Layer 2 of a small transformer language model trained on English Wikipedia (9 layers, counted from 0, width 96). Numbers have three digits each and are written without spaces.
A neuron adds its activation times its output weights to the MLP's output. To switch it off is to set its activation to zero at one token and run the rest of the model.
A neuron's activation on a vector x is GELU(weights . x + bias), where the dot is the dot product.

Input weights of the MLP neurons that the questions are about. A number n stands for (n - 500) times 0.0034.
n1 (bias -0.007): 611425534545579534321543514404653448489386742274598445759373634377375359522687525288605646496159556260671447529538674515428360411634564353557508574312634454701559654392477730479473548251446555627412396373353479356535556355423383463666579511396372592553434608401642804558607542529358497571
n7 (bias -0.009): 508511330481493473472315411409545640538469563341678455504638267652621344526529548413435476552629633330308457621386542608482357283585752481629640595547562373409508389489619382415438447476507785638574977584519602564757451475269360466463629561464584730578607587438469613749585547213569373511
n36 (bias 0.005): 358418631591370689543424396415587655541439510470417555342470329446559348547310593515463458486542504515663683486604382668665515571500470493523504296468192352543323567377253631697439119753460581313359414705493528453645459652489606749608496459635394568481504473617638317365607469485568304347
n44 (bias -0.013): 452460656584521496575353368396578471475618599387405376650377756651543640382493500747598545349482400579520589503460715442364528586401533418777471295373568203440664399680407811365353355435629479634275642540464473519477608507439551615483309479443541414361582548672637401343500652556466700457
n57 (bias -0.008): 564699412466620592578749440380609467795373564529444532536666748480533407400548500539442350500753290451541449639720710746432684455513571226288563343389531680453230301525320332548318288355604623406542269678205575522239644280582508690653404529458563468597676723630517369620423483508504599475
n64 (bias 0.011): 391317627512189455500441390647472407737666344455397432202455614298452404445563675492374298512736460427304691473633500480700424678504455584242745423636434312585375486463399578480778440526602355720721461545568678615556395492512418439547245448474752558628736529574341666239500671405465380561
n139 (bias 0.020): 513808682496512604556643730644556427679454470429340359425401603780468550468492386402376678596588426394446387508423549273706265246582579605538450439476379364632561376706462229563458423064456520523454401660228277500548737605545467787615449642672484527325607517492451143538416479408629580455
n154 (bias -0.030): 365550527441433531391377500397485515279543447570616443422593500684470504337296482492469357556633408775390555733547385546444839561321301530252571469408299558404831353384324664585567341782578584324575537843367698464342335566447547519478678550303603577469592611434373539604479472492526368519
n200 (bias -0.066): 533410419542578495493580471469558618498371571454522334626514452511471639454511478538440498429572427627317458606575491500502532511398444403413477603577559491658552549454514515663481378593538543509505526507423485421594489461482614466633520468581531669400481386660569563524596484534599466397
n269 (bias 0.007): 485534428272464379465478601639529407448359538382511511507387444708452385283608468508173662529584586374692580644434448387431640489813610408393645590182603475481422496571775679496469533460420641621439611620337404516701709752282386504540652315319500543519438527707654420442587512602636510500
n301 (bias 0.008): 416484631459674599585433488243520439697392384607409476610578724441464492822312243534414508508230476512567733676401468475484198403586521540821483411275639492381291441207420374390562412175539605396696410308633670496654431496319682476429512649474516585330563471461471500285515605556379331272
n304 (bias -0.030): 454461489469443508456262314451489492434514462435327495468458550424497520562403532685520347397366569580470520567471406550505638453706432503275511681492484518393472562433708512511688349447503406383477554472630569561521403455401483472424511552425511575460561307463349392295660675514503526522
n309 (bias -0.026): 484670576777374307422711362357693366621274554600454399573552472608406767370775247447500210546585677492470674504589590536565426520663420605322504334455541410562316620670516597443682329395542398365326508377527556703617339346520540417285641520599534492291249529587623581169529447481353434425
n317 (bias 0.013): 643526264348514259450511521832596475467411617489504371525624369592518392493493654644636594564515446475396605482599413162380457529481596363444332708462490503591399422076413632416399629531468453559721433595338403347535544535605796518567458673388573469697436625545474440515608695361577399482
n341 (bias 0.003): 188584407427329581395508326587389412537491577585480644670235718712691388638464673470500674520226417379569582448574417538561554496411513401294461420444512472666637867231504317113359302504280571528775343656575744641535429317508487521537565629539440768449670491448454526639535642664276628634
n366 (bias 0.001): 591474430511692552412493450617521671384302534504660561535493507425569463373684672390526701486519314384700391430654627529270507518759619496440489584357597680652453438317508484553362590597308449444571623500431517266619507688341563657532521888486441542638211496462430463530419391732521378720

Output weights of the MLP neurons that the questions are about. A number n stands for (n - 500) times 0.0015.
n1: 454386565378433508666437622378332549688466288531385458346523640774380484566295759640154409530477336605613563623455309358448459509250445258372521623311756590463492391504462571421799438513529468766553675868462504538678475557284449578500559783508582635573286661293459312500393521401584645459
n7: 562586669644610508410825681636435281536492377753414426428281745419596720439531400603638537481614330671500531516532423422427609757521458465227405487376421542570341624417371641531500685513471232334408197512570543449286541520738602612607450307515456343368432433571597437219335458741571686431
n36: 460682467428489245546546535489508366488463500548637320709571544618522648611618465477555532398452597330577281437407471220366602344492467534547424447564742848328658307535702336367553783372516385767660528261464588422329707442449382418523372540390638653449488679366508570582578455423211654721
n44: 553563436413410426533420380663407801479568306421620416446490444479529479559457435422589472622507663551357377738733434595658348507421486716385423342779496546525389549304617466370432519779552614503483494448404342363281367647548644602605570560500386510500406473368407576479250450684581566472
n57: 313389550628548372468404619500455633273500441598484596448371542269621492654528602633557641538368827520508678389108382307592359642444304513695349534583255724451766513339669632667582725513400468709598754492449412578731287508471325512379322609546467339463249334351484638512543534442294571583
n64: 395564823410655334579314621639586493605318406474757210471530607656641206547673446351387713402449307646469466726492649357492426516419512593583357451583636545457587772614620409406382474463555622433434681599448394451419543717488474437519275428664566555326447442516586390500357276325324638704
n139: 595446375410509451487293177504500483310433649509634571708606341134474486749545610591649383134352576609687562505427480651229579747341208510309467505562543738475374448369652891393519596938646550606523393219809572422423284550542478403341593509292486426761287358471588839390544553509564473509
n154: 487546468550215261550672741533448397911828361541458465640492548695496543351671633445690439548577522057594708509551518333666431613572487267565434464488571484330452212538571567479563528664443184455530434723624492342262513530660262566602783597286574457256346329688522400358609446448513533513
n200: 450662585415467461489329542492526440509704614379489564479543374443570489540420466539579454408583512486702448412446615509524568574447544472531506494667465576378632381481488530308441577530546461245412391342567522530473578514557418446475429708495466472672351644388435565655497387747444470386
n269: 453507500790633585515533508390500676565615415362656457368518659297594637701581542575869450475504358515447463381515443399712250532298286351469336468699414668591550586384410303437496400653399340390580422442610727436389241511660574507342426512797534362436536480310622500614224528568380614485
n301: 689336646279600513457561594750540356102528716313452582308389192487517527155444558522476446309538482575663354496407471505443806650449481601108491575569509615578604413583555639591575446763464408406331524527160308589374446562580366491465427368600711451793373645283460505718514210354623727779
n304: 511252464500459538657442447520542464602467450590558801551557525588543462347554385652251393526570322614354581472538451522343528294610434534794489463473597450333390778655315449435647638481332421365444459778504353600610536559482629305413486500539387465490382577507539474675696393411410780454
n309: 472553363088478300504295509593716737491533722796540453476496560707639696384513245586456393641448755315532509426477666509368449404824334391231528687619679456554532542352717585571452485534868536236377430277585209413414309518619402299414527556530744293627192637429761794331601534324473482546
n317: 217425668472591667500460382484434605611623489620405658504216575512418593512460476436447463451539652573508555615423770500452422355640614743789538457571483379309603441744500540373662277280521592375362643268765444701491475480435155722476724358707340606334461367631435509463255260565355665414
n341: 774447705316509549784487582535495475358690455439700458577740500408470827347358450446638310019703679500310478472500446593520615768367528698671355696465321452186509068670293545677644700558495415421354668444368598370371741682427478513333438533586661321464351432348683466514577332654513395320
n366: 592267521389382561858464434290366463596546500521274628376504507615493537571461482518623377565353797555482628670544378534792448438081569580507436581678443507446623508739439356539759532317583424440478401354390489461600466441685536496493407300649537430485613519458530651684407535286438560426

Each question names a token from some text and the token that comes next. It shows the vector x that enters the MLP there. A number n stands for (n - 500) times 0.0067.

Then comes g, the gradient of the next token's log-probability with respect to the MLP's output, scaled to length 1. A neuron's effect is roughly proportional to its activation times (output weights . g). A number n stands for (n - 500) times 0.00086.

" fans", then " of"
x: 291625502556368337422575537352509538643516659583833824418346561417417678409596537380420357154264469492453694364455301320514798525408622501577478450440578394792384208625725248713441327626584636473469500473395145451518578418392699486682658561513547467715686371310471631311319484555477636699
g: 459489555460440331500627453586564305357349461641466576533658277268465244568465597641224380670331711491496527679316528416651538456655572483469281504639548585480587506477564308381535670594574496461533306425518692558653483401574581542516451646449251511391561553212567752566578403508506563630
Switching off which neuron hurts the next token most? n57

"we", then " 1"
x: 356579460482448273397531545383499727580566599583776783374421467330299647434759485483438449154305488505470813434467299382519630489341536503592494429475613404772445187643669310685596397614596673565591395578345084353539574511414513454509670507504603475736825385291325567202520546403577623608
g: 491468497498452709457566429553696534481450404583503414216487371851545429580247536488364599418380513603837473490310385567487463261515386396558651420519534381542344473685651166576365538348429657595435602603586385556511416472608686395430497526382532489408370595569592476559604437673638475681
Switching off which neuron hurts the next token most? n64

" College", then " Hill"
x: 217531351535519373392546580353554658593526757661771785469414322436330639398613482396500427282204506432526690414394273304499775448421527484652380370438647334792652248634679268717453278561497655518497464432452098381494596499512683475701571652516583428654803431302406633357432502558494484627
g: 380504728472483524404356523475337562585613515395301489586480377548419556485363429641312622399425534536386530486409515706529582691445566374328450651288480676466396579710457489344581411460605513552624468294448556238488363637576682644331751584345373653802533574510557260378668600577509405558
Which two neurons, each switched off alone, lower its probability most, in order? n1, n139

"R", then "akh"
x: 283545356537543319491469477320554745652495606639797805402361389406485642405663506404431485168306432476628682346391304441428795425409559552620541471489637432888462185673720273741592318680537579442451511537406186262487585490470668451558583556493535448693776313403280603327477546422485503492
g: 482601490434293642361535486531720416354515488464512580402591586483318308604651484369296388565627538556718670366505536469461473561609374846668407560515664500500535480356253444427488572592700411625634423465500424498333602503539630288652495383504442288514429579182579569418450360654392650668
Which neuron, switched off, raises the next token's probability most? n366

"ip", then " field"
x: 387394487600600270356539545407360686603506606686774854454393466394447549542651478457412426169206560520543806387437317313471717368403569548568446407469637321890429190598682220625589305614589641437422404501411210384553678510434617394555686584440610450658810329388344598404516515482459580600
g: 274616464537436620330255731620438591716472705658297427417480526437376401472408461622526515535568537572341880628471673499485357526416299563307505611612474572717370662519300499508431516523460434506412618461409638267420715628573461369418539496512666462461407342591547399413485544503655324562
Which neuron, switched off, raises the next token's probability most? n301

" United", then "\n "
x: 276524373496415290419508436377564791540664603594792738391383413426294661464643507522545550155334373486527792467277285320523843499337515515619394440452622341892486284638734217688499357601623577492461538519599206368468655420463631481620631529433591498660712391328393525424342516519453507576
g: 523546495506273669393597462549335518461518561371582383414407581458397376478566532390486586531662483713502307396504564383527561250465428549577504399656582552511295640668498715777456401259363642341522433294564298646358532578466705552492594606405440611381779467684474672500370572658569380323
Which neuron, switched off, raises the next token's probability most? n154

" a", then " retirement"
x: 166500381613467241463550568347503718625596586771802811404370427360351704347581538442538390236381498532484727422428299362478801442451665477576525459505686353738413238623753222700460422574542670494601565505400208362446726390479627512487698558438627427602689420268362573302389560355460524506
g: 562526572427562587374396369376346508558471717459315461652310389621499563392640619549621664273293608376304413497466564405618592589473628499374512530484539625636450689499810686370332364583487464132407498430483492532624540537409422577598524682537601591425561709534453446418562527299660328317
Which neuron, switched off, raises the next token's probability most? n7

" rec", then "alle"
x: 318596470577421177391557621365474740652553566772772823387497386258348662290624452309531339126248562483506745415436326394507808423475670497596520371561706365759512238572691358635646391627523507387483418459528218364593596488460546463557715499481612476641748394377468626305347499479440570491
g: 471492349528353430368580536375554536436645750277399544382394759497461559179492433395631485517387423556475475685501300594471405479459464375583581568523379532558548517490552568353418437418532499572705484385455435580619733374720373316325610483689516564536281501539653667369582540649818683334
Which neuron, switched off, raises the next token's probability most? n64

"her", then "ton"
x: 389572424532471351425573513405517726647503690679833914423381402405292629452695575448405448243363548468528714353478384428399692447333496470555428391377577220862470248554730278626470294479559682529541412474451158318551661451559579414571676630503584472660829378395289514316407626386497548577
g: 430422626531309547365443565619622579496627603395339296426688581309354589301474656426572686312504785561133513532472516352678699412485352555212215533381424530535381577737539573503428497429536602544418494419422564460508491526517530482611450731453569530647515512449578485467713511593590494358
Switching off which neuron hurts the next token most? n341

"tha", then "wa"
x: 354492468533435326267526550304445757597675512613787886431408437380366650537647432491466449151350561402554776444468366393423784454389555553523358380464629351780504251639708296647500406524682653497547489603280110303567625535478440526522617590496550405640823372281361539271466598518488552627
g: 494471526527670259623511398646382651449206596619139368599585528352326731384541550584580600254550674320413552400480597512368555484510516572364366404479605692535535328391653597656604611264506458353553667348498549513617524408419588609384419603535457514467617579599504413561582358355586684434
Which neuron, switched off, raises the next token's probability most? n269

" when", then " repl"
x: 250484479575350291434522584296508726662672537648859808446408433431379726375539582459418337100297564513479635444498276374543796466302643509587574408443671333761462247579612232643481399628580733466549451585438157390454614465436682455615701547435666461605704461312381493328411531487470535576
g: 627765452561591459600396654505401694521345599367309383414403655473563602523599396517525534442586359507619675420489471724633526672478497389543526451500398649635421468688605597444375568412580431334353519363412404687428444360513651518451462604467729528306346361723468510403563651164483206381
Which neuron, switched off, raises the next token's probability most? n36

"'", then "\n"
x: 277465480483487347509487521349558711521697671594836864451448419423299675442632447545479435166369440528424704386398316337513712413345590526593486396621625332827486220661748257675500430508593615477495552571338079331560635443422567466425561565446646508646749405299417628279393538444582601494
g: 786422756563519432400554402537431717485594603343418330527325534538464428697532375678451696380625411569273217474447302431607695689377528395483350433412493504479421672628565649616410420390714591407531461472530447289534555417377516566544571754518526517609668342574576450452254457389530452523
Switching off which neuron hurts the next token most? n7

"South", then "ern"
x: 290562374476449221329487538423512721608521616627732749420503351301325635480536512447463566159287412638513780369361357293580800564436568569641471483433628345853471255692610254676443317655555612484548469498482121382477620483499746430564691514450615410669777420327391619363464379547478471616
g: 584353564299426512423433682510406580420516608550465518562590434405502369447534467368384470468425473390222409561585564348510475663409776711484599668264336512438670474624540517401616434608396339412449218639595394609494629718460346595182557519512628503589671409580621756628431561415672520399
Switching off which neuron hurts the next token most? n317

"'", then ","
x: 282456471493491360514493517348561711514702667602840859457455425411303677443645445536482425172363430528422708392399326334498703410341600525595490407613623328828489202664750257672501430508591621492498555575339073329537634436420571465424563562450647495647744397314417629280395539451584593497
g: 429558512530316561492574175456269676499421518521310292690375551514498416494502583599590669425436571510204405467482435379598414614640638473497479278549515704511420533567676733507496467488309706394430604471246511404456318353550601802446466751400473654493615563613440488539455550516636597448
Switching off which neuron hurts the next token most? n44

"an", then " Lam"
x: 310490441504448274342475422372604791599515631584723851410382405417380663518644579498462466195310493487492778346383362374452739450420615582650424333391600322818434212595722231687489320537552665459637473572333152355452711484471632439597657609399606506641768449281427580361508579409500533622
g: 435525808382420430537469424614427484546657560577445467732496368713607323453572483373436465638450491659564607599316734624603515569451492668668422704505631368379473431370436442316580499615490472451397305538414281349414601443330297585617632512785557450647445319356381603378590275493572416558
Switching off which neuron hurts the next token most? n317

" of", then " these"
x: 233440493466443283485503532279547750589597622747781810461489390441345695399506600584420335163269544470480738407378250334445761496426602485590427493442707357778451248634696244564588373628542653442594478576411147429521659429482551375611708575422644454687741393321360598354472505449523517536
g: 615480530498643193528619401472400389704362595519375534500631640523354455458681577720507543321369706229284372352537741539573501560481460531476522418495561486392687433507376439709504402407467455457424583240549706565640597518478231487551406571366623634359696518703517658331515480504507406449
Which neuron, switched off, raises the next token's probability most? n304

" L", then "win"
x: 326434440440471234513544555277494800534518534615757829428442419386401732297706493487480431181303448434560678337406326355490826408413566531675455504517714446815462240668709211764466421627515578434510489386507214441583629456481600386547659624451559375719800323399317540385409587532440484534
g: 550568390435476400573665413596602587429433399243417664363662505483641633564578715274434335311558653505419550379547456503510499598619497433675463593442277311477469505649188662506382672536626497490493265794352706319581334593497535492414518353589544452587691456457472483679392532471412416639
Switching off which neuron hurts the next token most? n366

"an", then " United"
x: 325481433515438282337484411364600793617526615581734853411389385421386665506650565494460466206300499492512794336379342373454738439441594595642437366386604321815437208604708232679479317554542640491633467577331172350449725483472653443602665597392597493644764433274431593347499583410493534616
g: 469576355386418537482414487622732454729645608506441352304634563514443310622267580521601532499606478475590650658495484446598360413378394358478498472254359415637511623521508354638486636487669504850427519601649494574293702572615679355413386255456594306537400452391361374489483468593435680564
Switching off which neuron hurts the next token most? n7

" the", then " Rh"
x: 200483434477443247495526546329521765713612659756810823416421397381307691385579549536506407177344462542507720418332339387510795525364574462587525430491657325738422247611712252670501397587544641529515493582435207380510770469437571447529674603434640411600664439274421510252380568407449544522
g: 500542516507557500531483642506608711412779604513378525588563369209381469329429443467268526402268334627508449499467499541592524748599301520671218580506740577586615545487267376410528482721420383547371642470609584393278468421410387640510508544552466580661746411506472412651423424544484390652
Switching off which neuron hurts the next token most? n269

"\n", then "Ch"
x: 306515430544477297445518609284579738558620637661784800481357467248412732442570531525391313079390453498516635342395265415417781464345562432627468405434734324759523302659599150685533392595570588504545554523501195341506630529499649431558661593494724446666707440309421618323441530415539476487
g: 425631609462504470604301528418239666556436671358314356579426345442632597497458413733521651397403586276260507528515564335653599634529367553364259536499583692585544502589771634445323399315636496355465393379462508463559636386586487611328509621454638580382549556491667619493691332526598397558
Switching off which neuron hurts the next token most? n200

"\n", then "S"
x: 296510434540477300446513620288583737553618635659790804477357469259414737438567533529389318082390452502521644340401269413418781460346564433631454398437730317760518299653603147687536396588568593504540551526499196347505627534500642427557653592500726448665708440305416613323440529414539484485
g: 594536610509522449562298576276294652492536653259402493594451487464573531506428399782426627398414385326228553294492554372651562591556301524454320578629565795555690614658742647492474355347590507408371401342408527581503543457525424651454458577499608517416536586568612616442546486415516197617
Switching off which neuron hurts the next token most? n200

" goals", then "core"
x: 245653499463432331344596619333524578579553638596763827406339499360373666451648552443480359205204539550457704339448230284417730449422630487598473421492661416740383231605722356677473294758450594442398457475529127435556578495403649416648777577497660545617688327375459626394270502534554689554
g: 441513613469400238447609653593451621316346369465558509448587747480547590517500515434527600679535656307229702303589490616375701646459544470597316618442593493395548453402487424453589293699417188703495452611674698463449338492757350377492512475453530512500389635614558439494558566337416430416
Which neuron, switched off, raises the next token's probability most? n200

"ak", then "kar"
x: 306534482548510342353568488430566741613477613605714912369371450454318620533638494423430435133307496461484817373430415362420726422421561511570395486395594357776457236629633161644435353597553680511615539490386105370528641413495658435537712614459572461593843401326391554290527535419508646648
g: 525442624363403371502398492408271561498444427503249343747422418462394700602637429747435596294534641474180505446428439396693636522491513563356421467497530730481451473561596702455472490553506571413562321490600647367707465519346440750443647790455712673390620488552507438465529401457532383413
Switching off which neuron hurts the next token most? n139

"al", then " projects"
x: 337461440452521353346533450319540767589526624706688842439337489391298695498595579423470382186261560527448829363285360334540785413381637568651393389428625336816443184595694170623552351579567665480591506555409201414521646515414587481553607594441645472691705464355374578325440594434526540576
g: 595588347499426468525552541420470296520344692498716622446560645477465499599600732529443480434393268397766428334482519508378526334669213486518604398513386569442770422423500559468662674540364551728362322440454536663523457510418388573792244276555577433578551517437395625548418371566461640547
Switching off which neuron hurts the next token most? n301

" were", then " rest"
x: 315630401448429277461598524311547705587577533755850799531425531409303700387584517478440309166321465453472684405534155439536816516413586486539579419398665302745427234674755275596551363592547596429479503583430141402488614396441565474605712596479704490597638449326427580270520504466356582580
g: 470449577472368629434732601489541509469468725467588431216513581579395465602389674325794539381511704439458201724550451463484599682388524430501547519428537390604612435601325685392565565512499393325395441584630348596365642483475584645192523360282586532403382469503360533583557669436571611343
Which neuron, switched off, raises the next token's probability most? n309

"we", then ":"
x: 358582455480448266404531554379503729575563615581767789382400477338288640433759493484443433145305474495451810434467306381526640500333549488599486403482615411771453198647693304687595397594594693548600399567351079349543571522417507463508659524493604486724806402289328552221527555395585620607
g: 535556263471425621467486337380584316577525256565688637390655512541441468589505330374588479546495529563591566379479479406384508257583475227684699505494327320634612443407569398503494827540596591553514602363377491777633419645594591330628616152616455392510487456538552596517408430590488577432
Which neuron, switched off, raises the next token's probability most? n64

"ling", then " out"
x: 346508431569506393339470543330560720623620661639804813404423544331270699358599646468357562158272568557430772419368352347468653437397501542558405398491601376789408246619716178612523338608591730463488529609412121352559658434459620401559665529409561491724757410328352508375432569461527573574
g: 615501671494470503406528645662293756404365570630527202563591694408446434563634421498695354534533568502333544613578492430498454503500487581593513704714438511568398494452569357475609531616237584434516610274442495571457415403253527300348695659478266555550235662546494418428467686558328490387
Switching off which neuron hurts the next token most? n269

" Man", then "g"
x: 237481429502425263449556613330532752572502549634746823427425400390370676421652505430429511153341525490549709443311404398479789448517551526695511357498633408860469167643658286717517340607635608453505444389493157393558606443483661531559595554419612454713828307270359556339455423456422535622
g: 513558620499426346470397458303389692624437518344378392656426364428486581610681386701418626295425541264210412501473499429658644643545514506187400504585705667503525587552660719629510447371419535216430456434429636386559451460491539635486511706502729725456668575503510451460411555467484380508
Switching off which neuron hurts the next token most? n304

" The", then " continu"
x: 264493468467496302451498603368525765690590628692854826422460333365294643421572525526465416155346459533469724427330328480522850478419492491611573431446712363711420204580693254711507374625585651528576471521425214338475705466486631458524650586387649384615691448271408563236368546460411491509
g: 450432294519591679322710411355442448690491510315505488519443502708491490311354630362481439691442256417482484657617329353343554553670471586492676397593635526389663373313605468412689570604678531464487270679463525468396581434516613581383435436438442511445453533493374414642585817359754587525
Which neuron, switched off, raises the next token's probability most? n57

" reports", then " by"
x: 379568505626420298352572522313491555597523520704839818417332527359302620360563564413483388070265458444477642463464203307571766414422610503617451464469622354756470245581763268616515334602613677494604474463489107483574622470426673493671686547520556469631713435316471672335375567540454616547
g: 513420378447504556469569598519689362343436452602655616394687561618587411617498557325449345664424397707852616588573518581286397408445470492496758534535311252447385458496424401351662667645382426637452447571551487564428571543574624276482678295460408464593347384392461426650388571567270571646
Which neuron, switched off, raises the next token's probability most? n341

" on", then " the"
x: 297463448555350285513443563280575672592577618806816815423354389417383697383529580530441397115278478471441709510402266357507783443385561496585542454486673332792486240667669227598550452537537660523526506620420124386495604463448602463556737642460624398616710436347366574388351623451481573495
g: 568409556548298502463322621323328509680363476590506627243837312587451450695440459739444363390292454384309536497686631480584488631534503481565561493492325472449413327614442506253510536561595563582482332841473610605521512617448576603518701629425423509624388595556497395537508322473456361615
Switching off which neuron hurts the next token most? n154

"\n", then "20"
x: 294524441529485312445506627296580748559623663660771806475345466246399732439554535534391316080394445487510656336396282413429796483327584436621452416439743341738508290655608168690537407560562615471534546523514189340525636539494629434554640627494724451662701453296396596341430533407529471475
g: 338510568398498379612701413464574563422360366410364574666633195576256433579699458393510455490570331617519369347424578565426610508483588647437588693522594435695360333499574475510414826677588476688348559390444612414442362484563621400600463541558447457350532177676523366528576443684642558415
Which neuron, switched off, raises the next token's probability most? n200

"ual", then "ty"
x: 260560485490568403307505557374564725606515576736831915484392373413290662439643497498412474217319547541430793392390321362429715405406517470550519389420676322748316248545698217618514296513653717497601514525463143458638668438440621460572570536418671463599700446322412583247406496433552606592
g: 525535630485481466376367652315303594494498588527379581539570475325376461555627270604510654598627478359281300599414659288625696700595388468245291447359460694533369566523456721547513484288581354538437439688609507391645397447545446634388507593544714638420574374468440616546696587466586521333
Switching off which neuron hurts the next token most? n7

" he", then " hur"
x: 295578493585437304376546612309552747583606614574793806464442484370415691306722516438477331177368518478428648418464344346494772362346638568632563414484693309795537188536721314729489382674640618532491442460394113350509667451423512448623733549432643400632630384281358580339430528421428569556
g: 400438522427557567520378380722633571604744675378526517500474548640579558417406597345877499445566495645498355342649326476348606594373635535400378644396655488375352438517422505433394453442478378467547590526439580389372507456451677354394580356629523615322400476398396226403466648756663617740
Switching off which neuron hurts the next token most? n7

"st", then "age"
x: 340516326568594262390516566332403688684503705606830862345376463287329739439555515484434507201252616524539734450424354386463718424410599566675452363466585276810510212596704233610481310574536646514593449546391174382468680389497618435542676499462592475620807440438404524322410567458560498541
g: 351408549408551510459605804580654271313512351561561663594476467489517526633516461401313372484332582426475453434528517336628525284484522532633773335458284476508338436616319525490341478338588355595592466704583430606467475794637656580450374442522715447632638353633441692614455372556362555453
Which neuron, switched off, raises the next token's probability most? n139

"s", then "."
x: 366551427500525301464505440311491662603587616676773831388393435342287756347578633529390411133306541547493792418422294343404751427442627588636398410496638333743428218596726215641533332565525701428563551567340124396494639438380630478624600623495600420682736410376478598384497521413496582552
g: 548428273429606698323348452563601535738597557511620544504505338589575471539553553574508540348454521521335382412635716507599569574359493205762642373412457285571360540643475622474421586522609753332376583401266430582694377645466316525359481384715528558344619500561373426473477603318609476445
Which neuron, switched off, raises the next token's probability most? n7

" Prov", then "idence"
x: 257538380557530246409574588356528694588546586673733715397447411324310618318606444367534434165254483582508694424316351337575814485362507472683488477425758398822549248596761280705564376736590514419602471367523113470573652436434519536470636503561615460747769406355410575364411590488410441524
g: 536451667537482435439593508562497550363511587679604494586420355624548351365552293465561562514476706414463386607428541407497622516517359648167352540261614499340521570463731533286616328500362511662462809423601496673318310566399560556413408420602474368379587739578480465573246609502656657535
Which neuron, switched off, raises the next token's probability most? n200

"in", then " H"
x: 328479413526512308405543460329561771601592651647775843428283396386327680487512521492427394212250584483490791392473423266466721450484550598612401369421650306813427257575697215695547382544567607462569427619387123325552645530483660505565646495386575400655796529337361569336481530402545556610
g: 504509519482695622473485684500557475401655484368675447694480427695569459431598270432638378626587350433774596398587364636396273370258640447600731415464461498197403520410459586439540372524423685617696432718413619289457551696385453423626413427561486318615548385416424426498499479379520581583
Which neuron, switched off, raises the next token's probability most? n317